Layer 3 of a small transformer language model trained on English Wikipedia (9 layers, counted from 0, width 128). Numbers have three digits each and are written without spaces.
A neuron's activation on a vector x is SiLU(gate . x + bias) times (in . x + bias), where the dot is the dot product.

Input weights of the MLP neurons that the questions are about. A number n stands for (n - 500) times 0.00078.
n35 gate (bias -0.041): 575699320555607602400463430696246485374402619535330535445441545378489609533470380717307457545237695300485425575200530689559616300410470452610143401367689485469511363714522470442576364586541452706504496724500674617442570504584540535710306618478504446536555539363323472450262410373604598326563604336473423653529437352669475465437428507401576548544743429578605728745608636673354478500668
n60 gate (bias -0.098): 337184345691642522550592483492542676374504714643298746464405578305508566286352361691710360475474654365475721423335577556411704488466364548641508513740383362397488583411643347458717408488443561339555629608624651635559276772434528290283455612634328479597488395649412745649504619362806598339411520279563483723583304262563504389380236512420537455351528540643428680602334464377371492277621
n65 gate (bias 0.007): 519523527581717543618450532510559440747521260573437549635696633476409522540381521510656714575611517475472449450606419685654500493398671540555392625327560347330460233349474681337412391378450320419318227541627369522676374521589556567337561483480351400253563458599463500477516666697383542555560420362521552379599573475481676489514363595576316547630507379292374434637587447506667523507532
n67 gate (bias -0.039): 642585431706589438578354266454604578632534421493739496419318340320511410418547661439428519526542478531330593336280514161464602629575496443371428492603439407355621668552577753463392486160511570283481415526628469424458355456577770473407525443558416677627689641364504352330545391518564545624604285419511474655363660422420483530565646616352368586407403500328399447669389209411546525445569
n97 gate (bias -0.076): 507587435511528622504553580702449432470316340528512480387547469762780571325349631477808544562717465426421537508504519504637334363408672382688677533443279413644745594430399496524496455434607537316692232656660716580511436469473309415628688447358519677453538463234519814437606550451508605539671550358488488243245553674397500343468414690500500672413243508522408466404469591649334649407194
n106 gate (bias -0.094): 616666429572440457561415652492512295413512651643362406481423679444527466477262533484314243500257383655327328600424900712660468329619340430368445467697406617265419496624389584548854442441539521447488685732716605500378635500355515753436543477256654568556209526508461483364440587397496475396594601561565265708469337567360508837641333401692464625479469672421569423553316531563517453478617
n114 gate (bias 0.030): 444508613428679567604208553577572546710134734552448732443668590678438403458461657321463342469430596371317537627389659574357473435277370585389512335653566777576347536504204623672334653512457483500464616354512681426496473757727466664637609538403594424448373496373608487302637563670396618638431481409637628582443274372485571496393642610660705453283372454600524726277485626677516357453616
n129 gate (bias 0.082): 615403511540773411545569554500398417362550680587500626589449600437726623348445334540461151541259567328463545519411449423754511370371418489500540488500344489377507493531856541654355496683565492807728343504444424410588410355623568569399336540354437418510533316273670260504312515457536477641620747738496564606425579469479677641446644553289408595343518471333363561546464374490450337488511
n148 gate (bias 0.007): 516669439515341476604470324427410746542426404437591278533648554617490383497354678487575511343647362659293410482459692482467497337654442520414429375384443372405457551522500493576663523236460616489234821363414522526503589442472438482689648765368571503663723612349580326270503368392430535527497557408608451369296311592510497433557374529500418577551436497587360553567581510433511570515591
n150 gate (bias -0.092): 511522443500338497721500661578651278685806479414232539482546363611538447563443640575361606511452481625808500238481323556739598582524374489355462384519604527370596237389445404612365448723567262336387500423542461690482681439377676563418616567500413604496351518569415354449411572398582342450511616478278779353467567457475413476210546493471393357953571556593313563426511752514635414471496
n158 gate (bias -0.148): 500443428675535555374446397503384540851489493645591429370637469538534448412521468442629500280475280529740581572479490277483384490617507513548558410534554465481530717552417514517404229493497715567652364396365591474648320700698470303545609574681572699429544646317665438307571517381588500500574331573585549483556510420461414536400555355580672279321571375312532456447222554471597503556526
n159 gate (bias 0.050): 393456574379516497787687581471609557577383626384404614459578668314442569522545440596473550299541421757362558466523542656586603411487419427533461367405510361545544503528397568411280453416577572480523500546383415558336349386444671436527586528506652431323674588692646583318415377569649389542525506696344457625566291446445447584696487634419591452607420465229447478537506651439689452518429
n164 gate (bias -0.073): 423479650430493358629363551524500335440522409724550482486278377436382447576813561611460518496670372467447377478422747397790266620486567528723458352469483507389493620719439337496638558406542541576547400560560483444786633271500510628411521538486388511411411517500438474276507472426242460433258427581478367531357517405390389656610461689429391726418556500434522610442379510408665555744547
n168 gate (bias -0.042): 493640483474557365564476402493683651554515626691482627640412461663413806645409262549529326518144443400464586599447542228324462335605532431486654456582497367516353525523561610529439592409299709634446425500635503447355497355525547555493295284542546457596428493351455395386523423310603580380597493642316425594422644431547641500507697415605461649291521327387251473333396644553673490675400
n172 gate (bias -0.101): 373612397696718197508672548598480515562417633441559492556354408504258418361542579804404417300597301662578442428542591436530599346544515410531622492399700398440332581525459477601419489355428598496547438496577576327162425723290574544399746526432531340478207410597560807449641400629605404550605508611583484337489624618255595500532562552812623568320481708482484478555629309345680519471358
n201 gate (bias -0.109): 462740579642607409345433444479371398569466394734400770468493598631611333585638411407651407638638386561672627413536557458482424305485438472639493572602518441463504533623476591205538366561550573396496316562602517592576578409372462103636557733345359577405614493296358705410346478510614568449518607301522766676542320527307462676349344448507511679384697511490366620321546433602447365402524
n217 gate (bias 0.044): 536370570405538272491480457668594484632444685560547470383581250550364267430300466227335358354619923544234445452626686600357193525414152390353504482614652389550500647638536504466632618434714389491474475391172598547524683525146733417665611683384263745630725512315341331460480529408373552546516541653483389636556541496687652703378525673411270529469677406520564472556574411633382570559405
n222 gate (bias 0.116): 461591567375323350625460751526397424813358480477347365572524541793559500478493504459387496507339530603564363407373452368654389701458549529429474371224248428486547474430464500545446602319368520423619443414601619532557540414440443593532596808478578538255584223568678544302504366590347492440741570500492610574374685705387746670764582425597425504326574518475722369393460533427582343435313
n234 gate (bias 0.024): 423611310548457459489559404618464590622551604282751383493457376389486428455496264489433471592466669575407346496700468522552532455537447629668465425728326493599610496708514564597527217447486556675445284461557440396439507532331623781437444597349281428497267467550531508483637450671403633379566392415697438570466362619493354294593358452219287686802563486500405483482664524593563591408379
n237 gate (bias -0.051): 487487150492287696541552296706741413585759456523628440284318692550571519526205413473272587317580799457455597659513438565342655557647433206397260566426724591521626298622664684627423613349469628914399355329527765407598474801500543537243323600544375514529391302703465548462239424345579681617175443560486350566280413442232534445612652560595446579600447148441541500578513448467481702597292
n253 gate (bias 0.016): 326432303607350696512504472343759546310496297696460427406525691390546592289559380299512576309566492459638518577602585423569438676343582511339581557702584691421682629541669547429616587430627562352797417469582467544407417543307508313566396834562523512698557390417302600481434769440492642625469370496712253731474405427526489694675269549504449558766515554357452348335558321347455278580359
n269 gate (bias -0.093): 729596571545611456519640437422539279486461406616434559621430485546451642723526519571528469360624554720469471433496261381452703441286439378435538472198686658587437333439409618488431629598388328236364795511199689447645493477355336583507448460777722489564789518580526677349532500507441488333318411536419442537573526401493348868338610347580678384472474712674512563570552563564524426504629
n279 gate (bias 0.003): 401426619515289586357520703590708504508521418418414579372489372448286393724560377421642541668737528441091538542492536626563584798500661516508369584422512627552317536458504383590354578695835458426603455319306402466527508395488577517376520496548452528127410545468571291633308364299657650604563693542327533365554418575267370425349608577585231251589203394594533664500516410297693500700470
n283 gate (bias 0.066): 259614589678207518448546508301683405433346398480484419428504457642693429746504588512443790559545599608500312308531469651450916588359657412390523669340600707507652500437353339659665393531512637504504591331220482345463462606567647410500330333395266536570523529437297358623456465474431524465473512225372460577432569434671601524435516763614096430641550581507540496597739435485512650589441
n292 gate (bias -0.067): 465668765511425529433552419572333412476411402323798352758268701732358447577599441638556437705582438304479415474562666552492451645500405323417786651504435391633656302717658277721469356284411474344521542636483523268465556723247777346686415584691537517349653488591528373547697496480585551611302476516521466642476600366363425504247393386504447415496301387589382440158569816373582347455547
n305 gate (bias -0.056): 557648465370513531313506441631342590449477479620643520494453490334622446450532442635731343370353580513577542550643506593500352252444475509439544480534662410541472433506521634561409562481428513415663555420465413470506620554651396526515312623355412532491497578379515490530643554534450605697357615436572442650788457518515564480665475786684621412406240431482360553480597380488513469366253
n35 in (bias 0.035): 602750385526537478667715454520475492569251431681410405329411488439346595665279422659487372733534337534638288529436710739378464563591500535464528483762760508556410468356361415541492270560405338673739500472403579617216656516354431496594662652373396492459394594496433722374647376485531542247673555369368659540500676466496650554743452554578564654602389208602409516215642344669848516661546
n60 in (bias -0.016): 391604899507367360563460385717538264469246407656265780401420332661650465512549378394175129656245433730566539804446314457552512440475339625409508685500472471542488582508678496329457540537351565382462550496768469573414528525525342350542492504533484849434428465645456662477376520547580402286564460524605462658476228293422508339419303681488553536736614589454782784437439384485431701509461
n65 in (bias 0.037): 374419472480487616308497522512383376468324500722294462497497688478466381476327522598684529488598616467272593377528439568363614512322640500562435649545521421606548438596440360497367343564543474487618346484522567593423407547550631442602585371546389575384500640431433523541302525292648317404467731494433525396389527344524473554571438542458624353408427567570370467618573431633458679436682
n67 in (bias 0.094): 633415497528462511395387484411529576345529540695707394440514550368604310473447653472594734621533585256421576555381482318476649561737412347312429310470579376497433500541440478472625673528411569458391595547456225441518385453377587490556577533571674604421677526541479427518441432431494519503561393572522481497551713433352351590451453542530435509500242460538545445699399348529510457426713
n97 in (bias -0.155): 485560431419602413417598669515532402533464584751440396361443256555492558686419579665735452399623516594535566504356328597580504561372625538539716370515416405525489527474638469425407538546439611416576052699278566533645541535512354476511550428450558492340466369184640591721504852433568395275587748351456642324148508562275233416557679548507488557343263489544671508320382568536379610643518
n106 in (bias 0.143): 655576496564528700560366318500532477679423432689392516439562410630265387254606392620569504625401425558484681296418515279623523550585280519531457381290389588438797575456583512353601721512396790331412524653500452360358724653528568610415531393399504448382542198587263508325434477530389573280350485681689640736443450482511556589467547421663273458654832700279532386508257519511598435568622
n114 in (bias 0.020): 478313569447453679508395372609469327551818650484642329493158446508694393519408465504532330257480672313625413781461717621492420647464589568453634334421489508496642214304548465684548391706462288437302727574496500493670448500399322564424340440542297375587496344364413475625482696478738616573220648496453398500359579583368448488600531596362388538484568667627385545540432275540621738416551
n129 in (bias 0.059): 462461467493682474489736367572575525308360627380507587557476595552717747565562526370485662613326392117444514454625399404654296342519566317471569381414371813534521360597818445608370764591255527519752366471507479507370621397618627603541316425565544641466368279511403375427359584387572310581511482468523578580546582534444647447389617560436515363247616547362293418511439390503515385512566
n148 in (bias 0.119): 641407360429296319345479364503392586382558542493630431548474567500406227500532601598611456475437547661368406644553748692549409375624312396375598481559542349251562567473459329529524700461479421449555428439386736603605693454350377640440503552500602701483559570696331451443610511452542504394313455592692334385469383692480368427422195490582649497455420531553238431649497662407515378435245
n150 in (bias -0.057): 641909612416484431516366646595512350527408325338562367746246528406408374540403430448399429472504357564639420555387460466496572460708399540252648542406651714261531500367621597607717630500556389467317471545577553713314669524292655353325368292380339610599508485427275651638318520620460404933512322395247516233442417639707488592618540395582528715616456695546620476417572390375462484443607
n158 in (bias -0.010): 496526450350547293363500715409790410562436712539394468396557450426542570270396532511356753415281516443663420436666348536560362500433245489481771342515496492297534759398352349477400515683572647496662320295442399504338612774547404516500367403367669648533560293504447336646562699552368660392621481352488645473526594435676323492516697681720535504475352583467619620662648684684617466296412
n159 in (bias 0.057): 483337521478397503407596359569667606587608360385450478260296608623286612421469539427496446479717241726277691310532517438558479473608556500697569371469353550403469570414416655376440670337531615475500681591472326454564381479419672442467503429545451769543678530514667422520467497342404627409524552628478536438493312507620440446522489591574623579474617603444529353586173623601887435390447
n164 in (bias -0.030): 329510565485507565497529612413584596337354746608470575602250503563474479497477557568401815671538403587537472476378532455590562626375480548652376483545445403561436777357462411376478433304390695385557557464556500698453717371590519298624571506676464637540391568656568707685491421348471394401306481475527453458449269436469469439648338389611365562371510626441392474412542378426627510461628
n168 in (bias 0.065): 543559343469370541519666461311604434507235353268504578405598560610589597611617620586252352526683829372282521484595642678426676533488602481534553393504304342503610591660606280389648485466441500562620695553568724600431474618550791594376507654425417531713308457553485496489447556278470476394456604562636535537482283285633598441378409482518250321295705641368581471422612706263417385549457
n172 in (bias 0.031): 493561485520579404470644477322594334380424712625254271385699548593639615551411511701450591237348605406406664411563412786351577420584846373831570484482395508521662541521425585579447594588314684557451372455519420517546572363575685280563511410592511526514551427321677433380462522593359561240460449368731511511425558538472571202477622319425344361586701351378580450511540496687496613632518
n201 in (bias 0.021): 687453641510458263264540345361333442332647371385607319489687653726452524529429615349734404567606318437462461406654541512412571471423447650560637476580416660510449444500345549329507562582570658216488720399549475525500609436326586547563500685448500606465544373470526480631525288349635574556665430737588675736482434591411268608329519274298522611333437765511454598373423380465219544455287
n217 in (bias 0.201): 516358562431379482527442569727594555598353690273757322484604500560461333539543341428459360384420587346366441389520477503357734555705487364497556590394630348549526736578698470809563603572594616476422473590347397378513477427547468469484520307464464530587468484480435197475656408379464277400354640532534385592516448497626399644583450538385464523539441611752558516575520510639583494651494
n222 in (bias 0.179): 577387493567396393540696588621270486551216427533579376510471528600653511497500663542371529606292453623521370415557497412600791541493500400333290333486237324490538539267612493432351421482354373685631729518468530520625562397422405507191622534503286543513448420489621722554480451680735496334659576605352712444411514645587598485393341446514458395680462479410551404605292490431529517622446
n234 in (bias 0.188): 483557307460660549444346447593530561588402571436474405422534449655601394489452432587603534566531511768274407504721453554547496446379507367334398458668489676547881371410482386716532364365507516666214288459548569417518496463522581603286413400413380597348396717570532453479445442631547652544755313415549620377521192514493349671316526542262555562629656298610342550500486429675714547269472
n237 in (bias -0.013): 812481434464432641484515679327408286350427687468311520473489280698485218462527436516385484488566596737496396197402589537296559681536228462152410615370669324500393508711402626628553676644732388629456671571330644692353424394464553574581438366710465751452504445445320462325585465383435610354388515504556456527602423496675387614500551523606645415291481577648476611653361355357602512789612
n253 in (bias 0.081): 529404682627507625718430419543670314474532275587399398391418527558312577520439507456525405524371521612614506600387349536447409727539609403524443253430396604560599633410520479673480394436430536378437455774517622314568434480376657631494231546487266697375473420627453442380506425539333602360527503500514483547655311573659301437663445356586520739518544657468441483623349387353404310459523
n269 in (bias -0.066): 207542406384424418654492747660658423508356844577309672392574615576508530508520659402492349409429428420251433496667731409558393345659895446488449500593477609360624396545496548657626481437609702500598661560552373395394465663448523574519496531370362649534092691324768284557332496374512698500551379760419350716496380559508424081562496428504532469521461633515561543512383461660334601405485
n279 in (bias -0.002): 563480627436659315205472697545618371678453500555360256544178363613574438317562462623621483633552571526446250535737332362545224403671479459367525426540565420542701533566831641433337573627394544423398496479463586492528508637651532850718664359504356320492476387658573399303781471580439487716427553524517390762564557732488544307815305560564467574254537211375483605368610585469695537244590
n283 in (bias 0.042): 396376622662345329418425781637496421350702312618522627422374470432776582608568596605358439402625698715110484451577450704463664695308547542547496759533467703288583594464475500444610488538496365478557590325521552284606488623230500496588420389353255380671434572257492505504368597667417491572791621488400349546471690734617431531571653667496024374518332475456361562793671203309349571601576
n292 in (bias 0.032): 518699596426606410496458308439362470570488236373686404657281539445168488693423848477577572415345539508434401464694427338386465670488523500726611203462492271704440395358563380500519459354458295246548602695500500333559459605387697750391374466511477598413636584609500591419693639359519396678344299552532366504474421413570637656439391355627515401714660603515571436444496733355666310383592
n305 in (bias 0.026): 605527448418525503330591426591087280518398470535405506434517423459521341521590497463578500481321384526497442500715286461497482464656516400488497454443673544580479593442590478598533503688384411449589773593656517380322623603541378432395396539506321663474594468413582526350471509420521519488476506390468513635584612523303550583542475726401652491342304546573436560433518488358487388440412

Each question shows a token from some text and the vector x that enters the MLP there. A number n stands for (n - 500) times 0.015.

"s": 562480544483378393448543569522437591495421308516425538621491529563430514615534544502369633512524530415355537436519431572624526462426394467617439472504527549462557541488688535555479516528679611652364429439448543526424443460410618436593393462548297637501498513500331455698595475597408421462655404677513474520550411486358358660630458518548584388231412475497431510552472540486578362558633
Which of these neurons fires most? n217

" Qu": 478589512373350412477563652674502535472512582480356582428570588602502535487540595492615592498432416557622591710440443480519463476516520369450387628506489507458616514318629537556382509587653565508486502486488314458525675477592535576565507490519466459557488597640576533474386409526384376496641430570558563329421386466569394326691555442496357515485617394626365386401322496440440335494517
Which three neurons fire most, strongest first? n150, n222, n279

" Mar": 482434557444542434554560565406538528416435540529412447438720420461409418526533541399657494525450426547551519538574567407637516450604437357417440518442534483536413515427625606430526645601508564521423565381504284528530489595476604494488384501688565541723286635511436685454543466624655413490495413642578405473509594472471388443661362506592397515270557545418395523433373589565369456421458
Which of these neurons fires most? n106

" ": 542520559539318492423534353559382541566447519469409564454585471563503695594573584414455435575395402414436501493477396440528489496488565565522473520434733577513526433549576469531417442510591467485390523517542469712610551432297524477498493559493503515601470587614407416494694517499429361361609335672483330424446447495474506512400480580654616511275576530577352425447432495604610537373548
Which of these neurons fires most? n269

"6": 559399581490467607514537532446601378662488348614606496438465446510381477432575627576502437491529399534598548382426410374522582573376535393518490569462677492588352576471724469464537630534521706391364393451312485642538516558444590486547538591461491494569383577531501528648550492465458426468509410581450346526457474395513391567555400428533570233326686492636462606519396442523426521505357
Which of these neurons fires most? n217

" as": 370322506511534648456568513548490437467393500439535582499553519397503480643462449394624393472294302408480440415480471504378516459450524494503486490552513570599659480509650546565477427547645672524522572500579497513523391524471440415574667445529564539486527649540363359399687464689467510391511514591432491433503541478550366574395493557661494467222458592611481619589401447380533369591594
Which of these neurons fires most? n269

"iver": 446457552469547474582584422476516506429461381491507392422648629485445483503676505518574471519316452432548686481444395381394553450399434424326458410521559692558610483551653585588579484444707527596440500503714641519574609370592643386558428649486431412553429576366417387460450525549481400555510616507560479591430459460352330653570544405420543489288425448457506435364516478601618470641544
Which of these neurons fires most? n129

" #": 559449677432445516428481665457501509516549384522413550507602595410344481547424644670557535608409546437459650557354344404449559414566540499532485559488694503493404466467588540455524403480598498481515379349612473760494551638381480426564558572616547709471473594486369446486623480508426335538580331526471420430429426347495413461514469474597502432304617516538536448484424529469576382487601
Which of these neurons fires most? n65

" ==\n\n": 555388477387291632557595525344493512599433459515508499525493523470540445604429569412510389703609473460533453572607400388482631404364569538522489431413598550603481510503525411580496399584600559503455528474521557680571563438378393400540441456452432666682636587558456347421544538506419469565569462524485428478484461618571310352523463622520344429268626518512406613580461519417472360630445
Which three neurons fire most, strongest first? n283, n148, n217

"Th": 424532464529520435454446506581381307541733572348422564559595526578286378510509558377533490517369419435570530628559444370407547559455472548514518685487673414381565599468564427612532577478472545612610439587528403746513547452648613533676674388413480425500517544455377554675470470451392546444646401554488589536460393391503354357614513518511365285457556500507324471529491445536481481617394
Which neuron fires most, and how strongly? n150, at about 0.9

"5": 475363617524482543411456565593652434505379461544434617453452474585638592500547532540519497627406615506484536315449474455559619574252468451405522631496642480512389450421570527506571673531539655511327376429392414629585508602399516455562538548461421596567389592609596509681527327463420366493527478457482444466381554446440457443516370458441631390306639539520406629619400452504551465549354
Which three neurons fire most, strongest first? n60, n283, n217

"eb": 537488722450361632543370558376487382497471454481570479474639569482228511476456567531521679563518429581473499542607583542445498449523526420493620489472461583523547655623633425527488643442477375449392494639494625502413458407302504472544607489483550508631395632611381408410464573714487296509485487417476504541450372435431340556524450575608406236416453476634418480442507399653543513545604
Which three neurons fire most, strongest first? n292, n148, n106

" comb": 492395626534478500615470380418555386441403435299431413439683559659598483441621560477564509526343432507615563594636485552613495410519410537584280379622592576532423524579520576558396462555590637494430484601393440617545384560450539503458476498560377573375484556344407422379483602673501534398584387425512460488476640391535330515670622528581534463487475531560370411609314576571459321642437
Which two neurons fire most, strongest first? n158, n253

" em": 477490455328363406245562387381423575396463406372459511426678484466536477459520488437648536459428576511531557499632522540513491419629452391477340475580579557581535611413432580625628480501539514748480598509596431499617716498395538512380581512416581480523444529557353536395650411649603368562583411481491398479499538527453462384631426600554475493525465529432276574649368527553519395548531
Which neuron fires most, and how strongly? n148, at about 8.8

"nd": 448484489549504639476403457407523356626428448503587579513657508542420357329545562521520528599320479417629584450492562272625569651485344469560439395464413581438605583566553426641501472532373591567521387402333433576366353534498531319476633462466480407639397499486531422563702522517457492509664428489465545597399625536495378687699439590539527407460504491436387493557521598515623365431454
Which neuron fires most, and how strongly? n158, at about 14

" form": 561517435552437513507563507597559424496514294349358533444585610571557444457541546497516464447245428435552543671527460589380404434552488592461448495499537557578518525506664370553478377486483577503409488548454600538552485583353534416596599499471692643376523730392279361472520466636600620462606510494386433449637488443493312614581574483513441442286417549488469543573407495501649323677455
Which neuron fires most, and how strongly? n158, at about 3.3

" with": 429427605316484604468522457519480609434552491275432546527453634485536219524583430629540481534358401386434428562585482422416484537366469506674530394516580569541620455550624586584514417518625523386434427507577529546499352522519394489419517594514576567511515714552377442541729537747570559502471383554514396514336482583407335654482436435560517499289465456526404561454500574523557450609502
Which neuron fires most, and how strongly? n292, at about 6.9

",": 482452629474516590451458527479485521369418429394458556420615565411526444574614490411494501741429484430526503489536541559413552637380472453446522390548501546465641508503594474542537466516502688613468561475572578566552582499224471482424479439467400550556632528406551416446705438469513423318664389553575427454457391480492459587552553393674441537210526578483439574409361462509539541621464
Which two neurons fire most, strongest first? n168, n201

".": 547373577530551534429506421524465520515459522456365455395392544499396615565602515444587422734544304458461440488466431416366586439395450520479453434471568475492401367517621531608517403565424739578502591430536601668558492524488427551561465332479450551610562571524429465463641504470475400517678302508476422636370549584499331494540510376647480581314618590496455631486481611527497390594501
Which two neurons fire most, strongest first? n35, n201

"outh": 522503433420534575624410474375414478449464431521558492469589694539382503555673490519403560517267353545511539498525512379520589509468414499365385429486602656526457543645664417517544431619556547615403348483598663531461654432472553580549528669546418500609369630440447421478459570574483438533478391367524419434504436631390439619763457515524497416285295445564474541328490479527657381557543
Which of these neurons fires most? n164

" Ear": 513580483406603502596455617550411293514702469557400445500735531370369287502518506422500590505450320514530531559594459392326536408527506515507406439432599632656353547412671519475563697538516545642378580594428390439552526553491540557542519595482560501622461667480444572499476394564580571479340366612614473445526581525418385463602547463507360512321495517540502447582381503420367400551518
Which of these neurons fires most? n269

"O": 583575639295360423291439458530513326564419490526506515507529448455346491712545370613584477592394435489491471619542371455425551502542472473505420538440575603501457677469641441605496603421450527313411416697551392655491507590448513547611666539426438558587596634620354621577419385476383628380600537448519413537455541536402501508575657600445457313384533522524419662448484414462509457497523
Which two neurons fire most, strongest first? n279, n305

" dep": 549455590258549452411632488605475362528573388516436297504582631633592435421648488460399414474321412452456557661537419264489653523477506400461324586583539485541417577398520504676507516514474600501368536633491468567566528582304488441577500514492675372471533584454541539462607399733558418595531539356660349581501667427411472475554548531471427451463500510577542491516367480426556497507400
Which of these neurons fires most? n222

" in": 584426549437533523591446481567575561532427438387497558452558467555542274538500379480520372555390419340507511454554416371611571504459461461490423400491555669526593455541609625516491379499481593520442489472493417554447471573574431413500509522483381552639563603497527439467662357726405525377548364617484458510459558642429388624406614450569569361160468582573518520644428551479509551703529
Which of these neurons fires most? n67

"ited": 450405464501331642657454415487628415591488279356499514440459491545584526511565548516467419539315444514533698481455527450529490569482497555571452321421531590402651414488631560479596516623468572507483414558557570681521467509498457450398583557470372570526456618260411392545540442531380527519509431528547431634366490406534232580529437533529563512280595444478471619441449526544530472764618
Which neuron fires most, and how strongly? n253, at about 6.6

"N": 680554725381426497457462334489569360541417463498424498562505420395315549767485495537590405580500478538500469556515419378537500525530432361449428501506536502489543649500729446510400537444652648487454408537609280628517528625427516525543639471387388559619490489711416522612428389384326430558668519489456490415439421444501366482547552446512533363465460457617478571505444400604557433714594
Which of these neurons fires most? n279

" that": 516424476434448552531400496599448492413319397392558484474528590520633437571536535404457482638297360432626556412532486529400612478440635553432529475516579491531523450556599422643521536533527594627464497445620526534405255493376483474639480427301537513479453443489326475458533601605517477473595543595429508521484421472439464508512544561690489391202580481526561576532479604444613444740496
Which three neurons fire most, strongest first? n168, n129, n222

"rom": 420463507247517546513633393442489385514314472538481549522686587558578454563542554490616558462480438489540611441641347502494510433395438455402254299607528512468532538570607449554591441368645458575494397648348613607446631363603445532509675595408555396598537526675530664490600472578531507524641357447508559384445403465510332644398450574546509504375495514269364566596520523465435483555509
Which neuron fires most, and how strongly? n148, at about 2.1

"-": 570483524579420410534424535524457508556162389587399559447421606552488504711571496592519524692466443515555534605568384291481447375432447505444419525475551558598571522583518422410490583544734459478394530512428507805491507562340484504536550411503452645682459648630507602528608309483485398438468248594540449439412490438503394450527567564546456325405562412635434440524394448503523511498541
Which neuron fires most, and how strongly? n269, at about 1.5

" a": 500346551506562567499534394582501611543473427342586535464520610503592477641371418470555574591535407433570490389466490449516550425489326516548487411517532499569419466323612523497408519476609680456416590729542489591505449528450465487421569501425678600518391579457410578471574583659422463425658448521454301502422641509553497533471588639471411440144484500452472461526473609458562476575464
Which three neurons fire most, strongest first? n67, n159, n97

"P": 459663695383557548390507509605485360551386610595664556626563625534417510584484492580584365427444410470641382650531457442502594481384367298661404532503545547391539508406682501597490471617466600427347563596459231638463550538403421388542611447546580540635534678530402293595454390541487449491668478502447473462493570491393526483545467539527476309461517415466454518483368444519517427507407
Which of these neurons fires most? n305

"1": 450461547405404552469383581565485451563484557529501420524528526556491669369655480608583449498331478491591383457449456648539538479281527538508536625411556341479404425476586548474566545416546562485262392478416459679513592557489527414545635439309554491673375618664406442679593452520518458487561471580550414408401496349429506416492547578655709402313560478483419547655493438435639526436499
Which of these neurons fires most? n65

" War": 554575524582514431533441592518530376604464496390381435527691425429317333438522463593482570703490463555545601431499421497436559406439580595461424520555456506570367585453570446454474565568506578627421437473426387679421461548476571522620538587559384630581423549444350599515478435540561399432494448521323475490524415537509393558890435572625558388315658487499545524487375604480336461405514
Which of these neurons fires most? n35

" November": 431385449343453477453479533508485433417391605570476509453577543522430583496620409512343444502505434274742535400477469599385510408482495527358590412500443533481381594521647436453689420672550588706561453447603535539504419683523510498523496543624526495649377603543474642492481491606412509438571372597488356496410422515504490474629453627617599366279605563468507631402365421472483564544456
Which three neurons fire most, strongest first? n60, n158, n168

" re": 553658436304631465532591497592446459516593418481411461457584596584538570460591511460605368500365504467635625595722420471376487453474473544609453537552479591668454554432490551591622500529546544517431446471537515487558534526317456476416566613399506573466488517490402441593533290657339464347636459488555288334501585466522332265600526593598507409408369651526439422581422616349378475560600
Which neuron fires most, and how strongly? n305, at about 1.7

"ac": 467493562331484572497576515537543324444323432514515513532566372419446641491576537505521655442552448395638396639564498607565490445516494296449446589531483558623572578462580545473381625555653478673458610451297496510494440522504676435647618386409564428569483507527440733395287444653562427484523531745462415432494514541540458603443287498517419347458444444575529522300476592380580490395464
Which of these neurons fires most? n279

"ner": 472512490553523616528533460532554335465501391277444387500461539447347516635500430654398676620417600462589480492469480451507582622589474551494440593498513588592543536589610454440589608330662619439437428351517642569404526443600602477520448558438556506596421573562547519431442543664506438623394536508513500480432442416457190429647426419516624377286481441603454440381492418550589375532602
Which two neurons fire most, strongest first? n237, n253

"an": 556497458546495612471522506440566455531448402619466481323528513499339479594468472516603668448435478378539575563636520476395550538522369455554402549524462592549554410520686478492603576522473578484395579645592441553361435451527513583559552511452515388635300468537436675535503317532572336500525628544618391469443439352402280386577601575524493513299396476516531663452607472645582571322444
Which neuron fires most, and how strongly? n60, at about 1.1

" and": 514427570394498425533457444478472489467422361331430571424429769455489443563429437542549443496388515527462535371582539394392612466594377519608526466487515489578561483487587546614462443608540589479440655616355548601639346462463426520475548489467465586493556484536513495452716499707547518516603344530473394487511430438573398425545469427612585508175561522591520545493449480547568488601423
Which of these neurons fires most? n159

" de": 722472466370405452505680523508556401324533452395561517380568486626431406636427551494508596420267578546502456623393382570452461476443599496577470492539590471626554367467537549641598494614441594441514482590403647554499559638439487509497756382399538430611461651407482496394556386494445350343542373565537508614344632548553421331625432584565495427418496491506542492540345537488443437549494
Which three neurons fire most, strongest first? n97, n35, n269